Layer 6 of a small transformer language model trained on English Wikipedia (13 layers, counted from 0, width 64).
Take only the direct path to the model's output, skipping the later layers: a vector added to the residual stream pushes a token's score in proportion to its dot product with that token's output vector.

Output vectors of the tokens that the questions are about. A number n stands for (n - 128) times 0.031.
" |": 127, 124, 123, 137, 125, 123, 125, 134, 121, 140, 121, 142, 119, 125, 118, 117, 154, 125, 124, 136, 139, 110, 111, 130, 104, 141, 131, 131, 123, 151, 111, 132, 130, 130, 130, 160, 145, 131, 128, 114, 118, 121, 112, 139, 116, 146, 103, 156, 130, 119, 120, 125, 118, 109, 104, 140, 134, 148, 131, 148, 130, 144, 113, 129
"born": 153, 124, 122, 122, 127, 139, 110, 116, 148, 115, 152, 167, 102, 156, 95, 145, 134, 125, 121, 166, 104, 139, 124, 94, 136, 118, 149, 134, 121, 113, 139, 131, 91, 131, 158, 113, 129, 125, 186, 146, 125, 76, 125, 123, 155, 115, 120, 94, 139, 129, 113, 105, 145, 119, 102, 120, 142, 135, 148, 125, 111, 111, 152, 139
"ult": 124, 128, 158, 118, 107, 133, 122, 90, 115, 123, 115, 132, 140, 117, 82, 166, 130, 153, 128, 137, 126, 120, 127, 128, 154, 124, 122, 158, 139, 111, 104, 156, 114, 132, 161, 116, 99, 145, 177, 138, 112, 129, 118, 109, 139, 144, 116, 123, 132, 120, 135, 107, 110, 95, 113, 138, 117, 132, 156, 110, 110, 121, 148, 190
"S": 163, 26, 188, 146, 166, 170, 93, 75, 137, 172, 119, 151, 130, 192, 39, 165, 164, 221, 155, 178, 19, 144, 72, 117, 153, 66, 127, 64, 182, 87, 164, 249, 60, 172, 146, 95, 80, 113, 222, 145, 209, 82, 101, 93, 179, 104, 101, 73, 74, 145, 94, 89, 191, 85, 104, 54, 181, 167, 156, 50, 116, 35, 174, 208
"V": 163, 26, 188, 146, 166, 170, 92, 75, 137, 172, 119, 151, 130, 192, 39, 165, 164, 221, 155, 178, 19, 144, 72, 118, 154, 66, 127, 64, 182, 87, 164, 249, 60, 172, 146, 95, 80, 113, 222, 145, 209, 82, 101, 93, 179, 105, 102, 73, 74, 145, 94, 89, 191, 85, 104, 54, 181, 167, 156, 50, 116, 34, 174, 208
"board": 141, 114, 159, 90, 146, 135, 119, 114, 135, 122, 107, 137, 139, 157, 101, 141, 139, 151, 151, 123, 101, 139, 109, 132, 122, 105, 117, 103, 117, 141, 163, 134, 105, 125, 121, 150, 109, 116, 148, 143, 145, 80, 107, 147, 113, 135, 119, 91, 119, 169, 77, 98, 169, 138, 121, 123, 147, 190, 131, 105, 133, 117, 143, 157
"\n": 125, 125, 155, 129, 124, 128, 124, 128, 116, 116, 105, 121, 151, 158, 137, 106, 123, 153, 107, 122, 140, 126, 130, 125, 123, 137, 148, 132, 113, 102, 130, 137, 118, 137, 156, 118, 100, 111, 140, 118, 109, 105, 141, 150, 127, 114, 165, 134, 152, 132, 157, 120, 141, 117, 116, 130, 126, 101, 131, 140, 126, 119, 129, 114
"te": 135, 137, 111, 107, 137, 127, 132, 116, 139, 138, 148, 139, 117, 135, 113, 98, 125, 103, 149, 173, 103, 114, 126, 138, 145, 120, 123, 136, 114, 139, 162, 127, 134, 113, 157, 125, 123, 106, 144, 136, 142, 141, 115, 120, 104, 101, 147, 142, 132, 125, 131, 114, 137, 111, 135, 103, 131, 125, 122, 114, 101, 128, 152, 157
"M": 163, 26, 188, 146, 165, 171, 93, 74, 137, 172, 119, 151, 130, 192, 39, 165, 164, 222, 155, 178, 19, 144, 72, 117, 153, 66, 127, 64, 182, 87, 164, 249, 60, 172, 146, 95, 80, 112, 222, 145, 207, 82, 102, 93, 180, 104, 101, 73, 74, 146, 92, 88, 191, 86, 103, 54, 181, 168, 156, 50, 116, 35, 174, 208
"out": 129, 93, 147, 108, 147, 127, 142, 103, 117, 139, 104, 145, 131, 146, 81, 151, 149, 157, 124, 170, 96, 161, 95, 137, 129, 107, 126, 122, 144, 127, 164, 133, 126, 121, 127, 110, 142, 110, 136, 160, 129, 144, 113, 123, 111, 128, 132, 114, 100, 153, 97, 90, 120, 148, 124, 121, 167, 148, 123, 111, 156, 94, 120, 147
"ꦒ": 164, 26, 188, 146, 166, 170, 91, 75, 137, 173, 118, 151, 129, 192, 40, 165, 165, 221, 153, 180, 20, 143, 72, 118, 153, 66, 127, 65, 180, 85, 164, 247, 60, 173, 148, 97, 80, 112, 224, 144, 207, 79, 103, 95, 180, 104, 100, 73, 73, 146, 96, 91, 189, 86, 102, 53, 179, 169, 156, 50, 115, 37, 173, 208
"ack": 144, 100, 143, 135, 135, 133, 133, 109, 135, 147, 136, 113, 137, 136, 86, 116, 126, 149, 165, 167, 109, 139, 105, 134, 127, 125, 129, 112, 128, 130, 183, 134, 109, 96, 135, 101, 129, 111, 132, 143, 133, 143, 120, 123, 118, 134, 130, 110, 143, 132, 108, 117, 131, 129, 105, 113, 115, 136, 126, 114, 130, 106, 132, 185
"o": 161, 135, 113, 111, 123, 127, 136, 154, 126, 135, 109, 125, 109, 123, 126, 145, 118, 117, 141, 131, 131, 134, 127, 127, 150, 118, 132, 128, 104, 109, 137, 129, 115, 136, 116, 110, 141, 118, 126, 130, 116, 142, 134, 132, 111, 145, 135, 124, 116, 128, 144, 136, 130, 117, 139, 109, 129, 116, 113, 129, 122, 153, 135, 155
"e": 144, 147, 105, 108, 128, 123, 134, 115, 145, 106, 114, 116, 100, 140, 122, 137, 135, 129, 128, 115, 142, 128, 146, 125, 149, 95, 150, 109, 129, 137, 147, 124, 143, 142, 123, 100, 132, 120, 117, 134, 111, 130, 135, 154, 105, 144, 99, 137, 131, 129, 136, 135, 136, 105, 151, 108, 154, 113, 140, 108, 144, 134, 124, 144
"ology": 139, 106, 171, 115, 139, 138, 107, 149, 113, 139, 110, 131, 146, 134, 110, 145, 127, 131, 118, 139, 139, 121, 104, 143, 142, 92, 103, 128, 112, 109, 155, 163, 112, 165, 111, 95, 100, 101, 162, 152, 127, 110, 103, 81, 178, 142, 148, 118, 119, 162, 134, 120, 148, 106, 125, 92, 120, 126, 133, 105, 112, 136, 182, 148
"⋅": 151, 90, 154, 125, 177, 146, 98, 118, 112, 136, 145, 125, 143, 161, 86, 129, 146, 196, 128, 141, 110, 130, 93, 132, 133, 109, 126, 92, 140, 111, 149, 165, 110, 118, 168, 128, 109, 134, 176, 161, 138, 108, 122, 107, 146, 93, 94, 118, 92, 127, 111, 92, 144, 116, 120, 110, 162, 142, 134, 100, 111, 86, 148, 167
"ute": 134, 115, 134, 121, 152, 140, 134, 129, 107, 154, 132, 130, 145, 125, 102, 131, 137, 172, 133, 129, 118, 88, 119, 125, 143, 129, 125, 139, 129, 93, 157, 160, 115, 138, 134, 100, 104, 126, 156, 139, 174, 144, 96, 107, 108, 146, 116, 117, 103, 131, 98, 106, 129, 130, 143, 97, 154, 96, 119, 97, 126, 140, 151, 168
"@": 163, 26, 188, 146, 165, 171, 93, 74, 137, 172, 118, 151, 130, 192, 39, 166, 164, 222, 153, 179, 19, 144, 72, 117, 153, 66, 128, 65, 182, 87, 164, 249, 60, 172, 146, 94, 80, 112, 223, 145, 207, 82, 102, 94, 178, 104, 101, 73, 74, 145, 92, 88, 191, 86, 103, 54, 181, 168, 156, 50, 117, 35, 174, 208

Each question shows what one neuron of this layer's MLP adds at an activation of 1. A number n stands for (n - 128) times 0.0082.

n96: 131, 134, 134, 137, 106, 202, 134, 85, 162, 115, 117, 125, 116, 122, 151, 165, 127, 112, 141, 142, 139, 130, 130, 123, 101, 101, 90, 125, 147, 124, 153, 162, 115, 119, 110, 102, 123, 140, 129, 136, 112, 162, 93, 166, 155, 94, 88, 120, 166, 86, 130, 142, 110, 128, 144, 108, 153, 135, 81, 144, 118, 126, 119, 151
Which of these tokens does it push down most? "\n"

n55: 92, 94, 140, 114, 115, 187, 162, 141, 116, 116, 129, 110, 113, 109, 112, 166, 135, 115, 99, 121, 108, 112, 197, 126, 158, 139, 187, 97, 153, 111, 140, 100, 142, 140, 113, 121, 146, 118, 132, 95, 124, 119, 170, 104, 124, 129, 136, 126, 188, 152, 70, 83, 110, 157, 163, 141, 175, 148, 116, 129, 139, 61, 95, 120
Which of these tokens does it push down most? "ology"

n151: 124, 101, 155, 117, 111, 83, 76, 89, 155, 129, 131, 101, 126, 123, 120, 185, 73, 113, 170, 116, 122, 116, 56, 122, 90, 124, 103, 122, 157, 147, 171, 142, 83, 103, 160, 100, 153, 162, 118, 125, 154, 165, 104, 138, 155, 121, 147, 142, 168, 118, 121, 112, 130, 144, 91, 146, 140, 136, 95, 167, 164, 167, 103, 193
Pushed up most: "ack"

n146: 134, 123, 134, 114, 126, 114, 123, 132, 108, 117, 133, 126, 112, 133, 126, 141, 141, 133, 137, 124, 118, 130, 130, 118, 139, 123, 134, 144, 141, 145, 125, 110, 126, 119, 129, 129, 143, 131, 125, 126, 148, 114, 131, 126, 102, 122, 147, 128, 119, 124, 148, 110, 134, 121, 141, 135, 152, 132, 122, 118, 131, 117, 137, 117
Which of these tokens does it push down most? "ology"

n165: 133, 164, 102, 131, 127, 129, 142, 140, 100, 92, 116, 128, 113, 146, 111, 140, 159, 119, 129, 108, 90, 115, 118, 136, 147, 102, 143, 189, 140, 118, 140, 139, 146, 121, 127, 160, 112, 142, 153, 127, 145, 104, 121, 128, 138, 126, 155, 114, 120, 106, 116, 132, 128, 140, 158, 124, 120, 142, 125, 119, 112, 107, 120, 122
Which of these tokens does it push down most? "ack"

n46: 155, 116, 124, 167, 125, 132, 141, 136, 92, 113, 140, 122, 136, 134, 181, 165, 135, 98, 117, 148, 130, 140, 129, 111, 131, 97, 129, 131, 164, 103, 96, 110, 130, 151, 100, 93, 162, 124, 121, 119, 104, 129, 141, 136, 132, 143, 120, 142, 110, 132, 118, 113, 110, 120, 140, 114, 110, 124, 109, 144, 134, 135, 103, 167
Which two tokens does it push up most, strongest first? "o", "e"

n65: 135, 101, 128, 147, 121, 126, 136, 116, 114, 117, 110, 137, 109, 131, 104, 149, 126, 121, 124, 122, 101, 139, 105, 135, 88, 156, 125, 144, 122, 147, 133, 113, 132, 136, 122, 148, 123, 108, 141, 152, 124, 130, 143, 157, 131, 117, 127, 135, 99, 141, 134, 144, 120, 131, 152, 141, 110, 139, 107, 125, 138, 158, 133, 122
Pushed up most: "out"

n158: 129, 129, 139, 128, 113, 140, 130, 112, 123, 130, 123, 126, 126, 122, 134, 124, 117, 140, 135, 121, 128, 124, 136, 132, 143, 125, 135, 133, 119, 131, 130, 126, 129, 117, 122, 125, 134, 136, 122, 128, 128, 126, 128, 133, 127, 136, 129, 129, 137, 112, 116, 119, 136, 133, 142, 129, 120, 128, 126, 120, 121, 128, 128, 146
Which three tokens does it push up most, strongest first? "ult", "ack", "ute"

n67: 106, 136, 109, 113, 133, 80, 111, 120, 165, 112, 133, 191, 80, 117, 117, 81, 110, 127, 133, 130, 139, 112, 156, 132, 139, 146, 131, 151, 102, 157, 127, 80, 120, 143, 125, 126, 145, 122, 153, 186, 95, 168, 86, 133, 144, 119, 163, 129, 139, 147, 135, 104, 119, 122, 151, 87, 188, 161, 111, 134, 80, 116, 146, 137
Which two tokens does it push up most, strongest first? "te", "born"

n152: 137, 120, 115, 108, 130, 128, 93, 130, 105, 146, 139, 113, 151, 133, 119, 137, 124, 127, 113, 119, 117, 137, 107, 109, 124, 112, 119, 142, 147, 134, 145, 129, 139, 128, 114, 121, 116, 131, 98, 132, 130, 142, 138, 145, 136, 133, 123, 131, 133, 118, 88, 123, 117, 160, 133, 135, 162, 120, 129, 140, 124, 136, 128, 139
Which two tokens does it push up most, strongest first? "out", "ute"

n36: 136, 123, 113, 102, 106, 152, 108, 121, 110, 145, 121, 141, 132, 114, 151, 133, 126, 136, 122, 104, 125, 140, 110, 140, 130, 113, 136, 128, 106, 135, 140, 104, 118, 149, 123, 145, 124, 139, 117, 103, 149, 137, 135, 130, 116, 149, 162, 116, 144, 114, 122, 124, 131, 131, 105, 157, 163, 127, 134, 125, 128, 136, 124, 113
Pushed up most: "board"

n12: 170, 124, 136, 163, 149, 131, 158, 112, 117, 127, 130, 101, 132, 141, 126, 107, 117, 163, 130, 120, 114, 121, 131, 129, 134, 179, 111, 114, 85, 125, 142, 120, 149, 111, 121, 182, 124, 137, 144, 135, 114, 116, 159, 193, 124, 94, 132, 107, 107, 101, 112, 68, 102, 143, 109, 118, 107, 139, 140, 138, 152, 94, 134, 136
Which of these tokens does it push down most? "ology"

n143: 129, 159, 147, 144, 136, 139, 153, 107, 138, 103, 101, 118, 163, 108, 173, 133, 113, 117, 152, 145, 100, 158, 114, 147, 119, 115, 150, 118, 120, 91, 107, 145, 129, 189, 138, 140, 174, 145, 91, 141, 131, 122, 84, 153, 102, 146, 133, 141, 139, 102, 131, 97, 131, 113, 100, 97, 111, 111, 138, 131, 133, 126, 95, 104
Which of these tokens does it push down most? "⋅"

n176: 144, 130, 167, 142, 118, 139, 113, 144, 122, 133, 133, 144, 121, 115, 113, 134, 107, 108, 142, 157, 122, 124, 149, 117, 122, 147, 130, 132, 124, 160, 131, 143, 132, 134, 127, 97, 108, 131, 124, 146, 107, 118, 150, 121, 118, 122, 100, 101, 148, 116, 118, 129, 116, 173, 148, 108, 141, 122, 127, 128, 86, 131, 134, 81
Which three tokens does it push up most, strongest first? "born", "ology", "te"

n219: 157, 157, 142, 139, 129, 136, 145, 148, 138, 165, 90, 115, 144, 162, 165, 136, 150, 61, 114, 211, 148, 128, 170, 130, 138, 143, 72, 112, 100, 153, 112, 139, 108, 128, 134, 106, 151, 157, 98, 136, 124, 131, 130, 137, 137, 90, 127, 132, 127, 96, 137, 107, 152, 99, 156, 94, 129, 124, 84, 108, 95, 130, 130, 131
Which three tokens does it push up most, strongest first? "te", "o", "ology"

n189: 108, 124, 105, 104, 137, 128, 144, 116, 122, 139, 123, 137, 117, 137, 131, 141, 104, 122, 110, 121, 110, 144, 104, 130, 123, 126, 140, 144, 130, 132, 122, 146, 127, 118, 134, 133, 130, 133, 138, 134, 139, 143, 123, 125, 133, 137, 127, 143, 127, 128, 126, 119, 122, 131, 133, 144, 137, 123, 126, 110, 147, 119, 134, 136
Pushed up most: "out"

n33: 133, 124, 118, 123, 130, 112, 132, 131, 95, 110, 87, 113, 155, 150, 95, 138, 162, 148, 91, 116, 145, 143, 112, 161, 111, 115, 149, 158, 137, 112, 119, 126, 150, 166, 142, 162, 131, 109, 141, 83, 82, 119, 91, 148, 160, 142, 110, 163, 91, 117, 105, 114, 151, 124, 112, 111, 136, 160, 159, 164, 108, 158, 114, 156
Which two tokens does it push up most, strongest first? " |", "ult"

n188: 121, 103, 108, 123, 99, 100, 119, 131, 130, 111, 140, 165, 120, 110, 114, 78, 112, 134, 120, 118, 105, 138, 99, 147, 141, 138, 122, 154, 144, 119, 140, 113, 146, 147, 154, 122, 129, 139, 117, 105, 133, 130, 169, 133, 133, 96, 152, 125, 97, 130, 148, 131, 136, 147, 117, 141, 133, 127, 146, 151, 102, 128, 157, 130
Which three tokens does it push up most, strongest first? "te", "\n", "born"

n20: 105, 131, 96, 134, 123, 158, 136, 105, 108, 101, 119, 145, 142, 131, 131, 128, 129, 122, 137, 130, 114, 106, 136, 168, 133, 117, 154, 100, 101, 138, 162, 107, 137, 125, 86, 133, 87, 168, 106, 165, 151, 158, 114, 103, 112, 124, 150, 110, 115, 144, 141, 113, 165, 134, 122, 92, 88, 163, 140, 124, 161, 151, 116, 134
Which of these tokens does it push down most? "born"

n95: 139, 120, 140, 148, 111, 143, 154, 123, 124, 138, 134, 109, 126, 127, 128, 106, 97, 111, 136, 133, 130, 117, 130, 110, 145, 120, 149, 117, 157, 122, 156, 127, 136, 110, 144, 116, 121, 139, 120, 149, 124, 133, 143, 129, 126, 140, 132, 120, 141, 110, 107, 124, 140, 137, 122, 125, 116, 106, 90, 117, 132, 123, 139, 139
Pushed up most: "ack"

n131: 127, 142, 134, 120, 105, 147, 115, 116, 142, 133, 119, 115, 127, 98, 136, 137, 126, 138, 131, 130, 126, 132, 128, 136, 134, 126, 130, 145, 139, 131, 131, 136, 115, 126, 128, 130, 126, 112, 137, 142, 118, 129, 129, 113, 123, 134, 132, 126, 125, 129, 131, 114, 131, 133, 136, 151, 128, 117, 129, 133, 113, 132, 129, 118
Pushed up most: "ult"

n246: 99, 120, 148, 107, 136, 146, 112, 103, 115, 130, 130, 153, 144, 135, 121, 136, 123, 137, 122, 125, 126, 117, 135, 120, 100, 115, 144, 141, 135, 124, 145, 146, 142, 136, 111, 129, 114, 104, 129, 150, 115, 137, 131, 108, 138, 102, 137, 132, 133, 131, 117, 95, 136, 141, 137, 134, 165, 152, 117, 108, 131, 131, 125, 119
Which of these tokens does it push down most? "o"

n24: 101, 157, 117, 133, 122, 113, 132, 143, 123, 151, 104, 136, 141, 142, 131, 99, 130, 144, 137, 130, 97, 128, 132, 122, 133, 103, 125, 101, 115, 127, 147, 126, 113, 99, 124, 98, 111, 122, 147, 133, 96, 145, 120, 153, 122, 146, 147, 129, 137, 117, 84, 89, 137, 140, 138, 127, 154, 120, 141, 136, 123, 150, 170, 143
Which of these tokens does it push down most? " |"

n201: 166, 120, 105, 66, 156, 111, 101, 166, 137, 167, 172, 90, 116, 133, 102, 61, 103, 113, 148, 124, 150, 134, 132, 160, 110, 131, 130, 136, 123, 144, 120, 120, 132, 100, 92, 143, 168, 149, 142, 166, 120, 142, 142, 134, 137, 95, 160, 178, 97, 141, 121, 85, 141, 155, 103, 104, 111, 174, 139, 101, 142, 106, 158, 115
Which of these tokens does it push down most? "ult"

n70: 137, 136, 110, 127, 144, 110, 133, 141, 122, 128, 136, 133, 126, 160, 122, 123, 162, 140, 137, 137, 121, 126, 126, 115, 122, 143, 142, 113, 131, 124, 112, 128, 140, 117, 138, 128, 123, 117, 132, 126, 140, 122, 107, 132, 127, 115, 114, 132, 126, 132, 135, 128, 129, 135, 121, 145, 109, 118, 128, 125, 132, 111, 125, 129
Which of these tokens does it push down most? "ology"

n29: 149, 136, 120, 143, 95, 127, 112, 151, 143, 120, 133, 124, 129, 123, 115, 94, 133, 153, 139, 110, 97, 90, 167, 123, 99, 212, 103, 127, 149, 95, 113, 125, 138, 186, 136, 120, 110, 113, 125, 104, 163, 102, 122, 132, 121, 133, 145, 121, 115, 112, 118, 137, 122, 149, 152, 161, 156, 132, 147, 139, 131, 104, 133, 75
Which two tokens does it push up most, strongest first? "\n", "ute"

n71: 132, 127, 126, 117, 141, 144, 121, 125, 136, 106, 147, 125, 112, 132, 134, 126, 129, 115, 144, 127, 122, 131, 124, 134, 123, 125, 118, 152, 123, 137, 116, 125, 131, 132, 130, 132, 134, 143, 111, 134, 131, 110, 120, 113, 135, 132, 142, 140, 120, 127, 115, 134, 141, 146, 136, 126, 113, 127, 144, 137, 124, 112, 112, 121
Pushed up most: "born"

n227: 123, 128, 85, 137, 110, 144, 123, 162, 120, 88, 113, 160, 134, 147, 118, 133, 135, 114, 108, 102, 141, 149, 140, 142, 126, 89, 124, 149, 130, 106, 128, 174, 131, 142, 93, 110, 143, 144, 110, 122, 131, 129, 114, 146, 167, 117, 119, 102, 177, 126, 129, 142, 117, 132, 129, 130, 101, 115, 161, 130, 117, 118, 127, 164
Pushed up most: "ology"

n118: 80, 87, 163, 120, 146, 111, 117, 102, 69, 114, 161, 163, 150, 120, 143, 94, 145, 81, 119, 138, 131, 140, 168, 128, 126, 112, 152, 128, 133, 118, 162, 158, 124, 116, 121, 134, 123, 127, 134, 105, 106, 122, 143, 134, 150, 179, 132, 110, 112, 155, 169, 121, 97, 147, 105, 133, 93, 102, 136, 124, 136, 131, 124, 102
Pushed up most: "\n"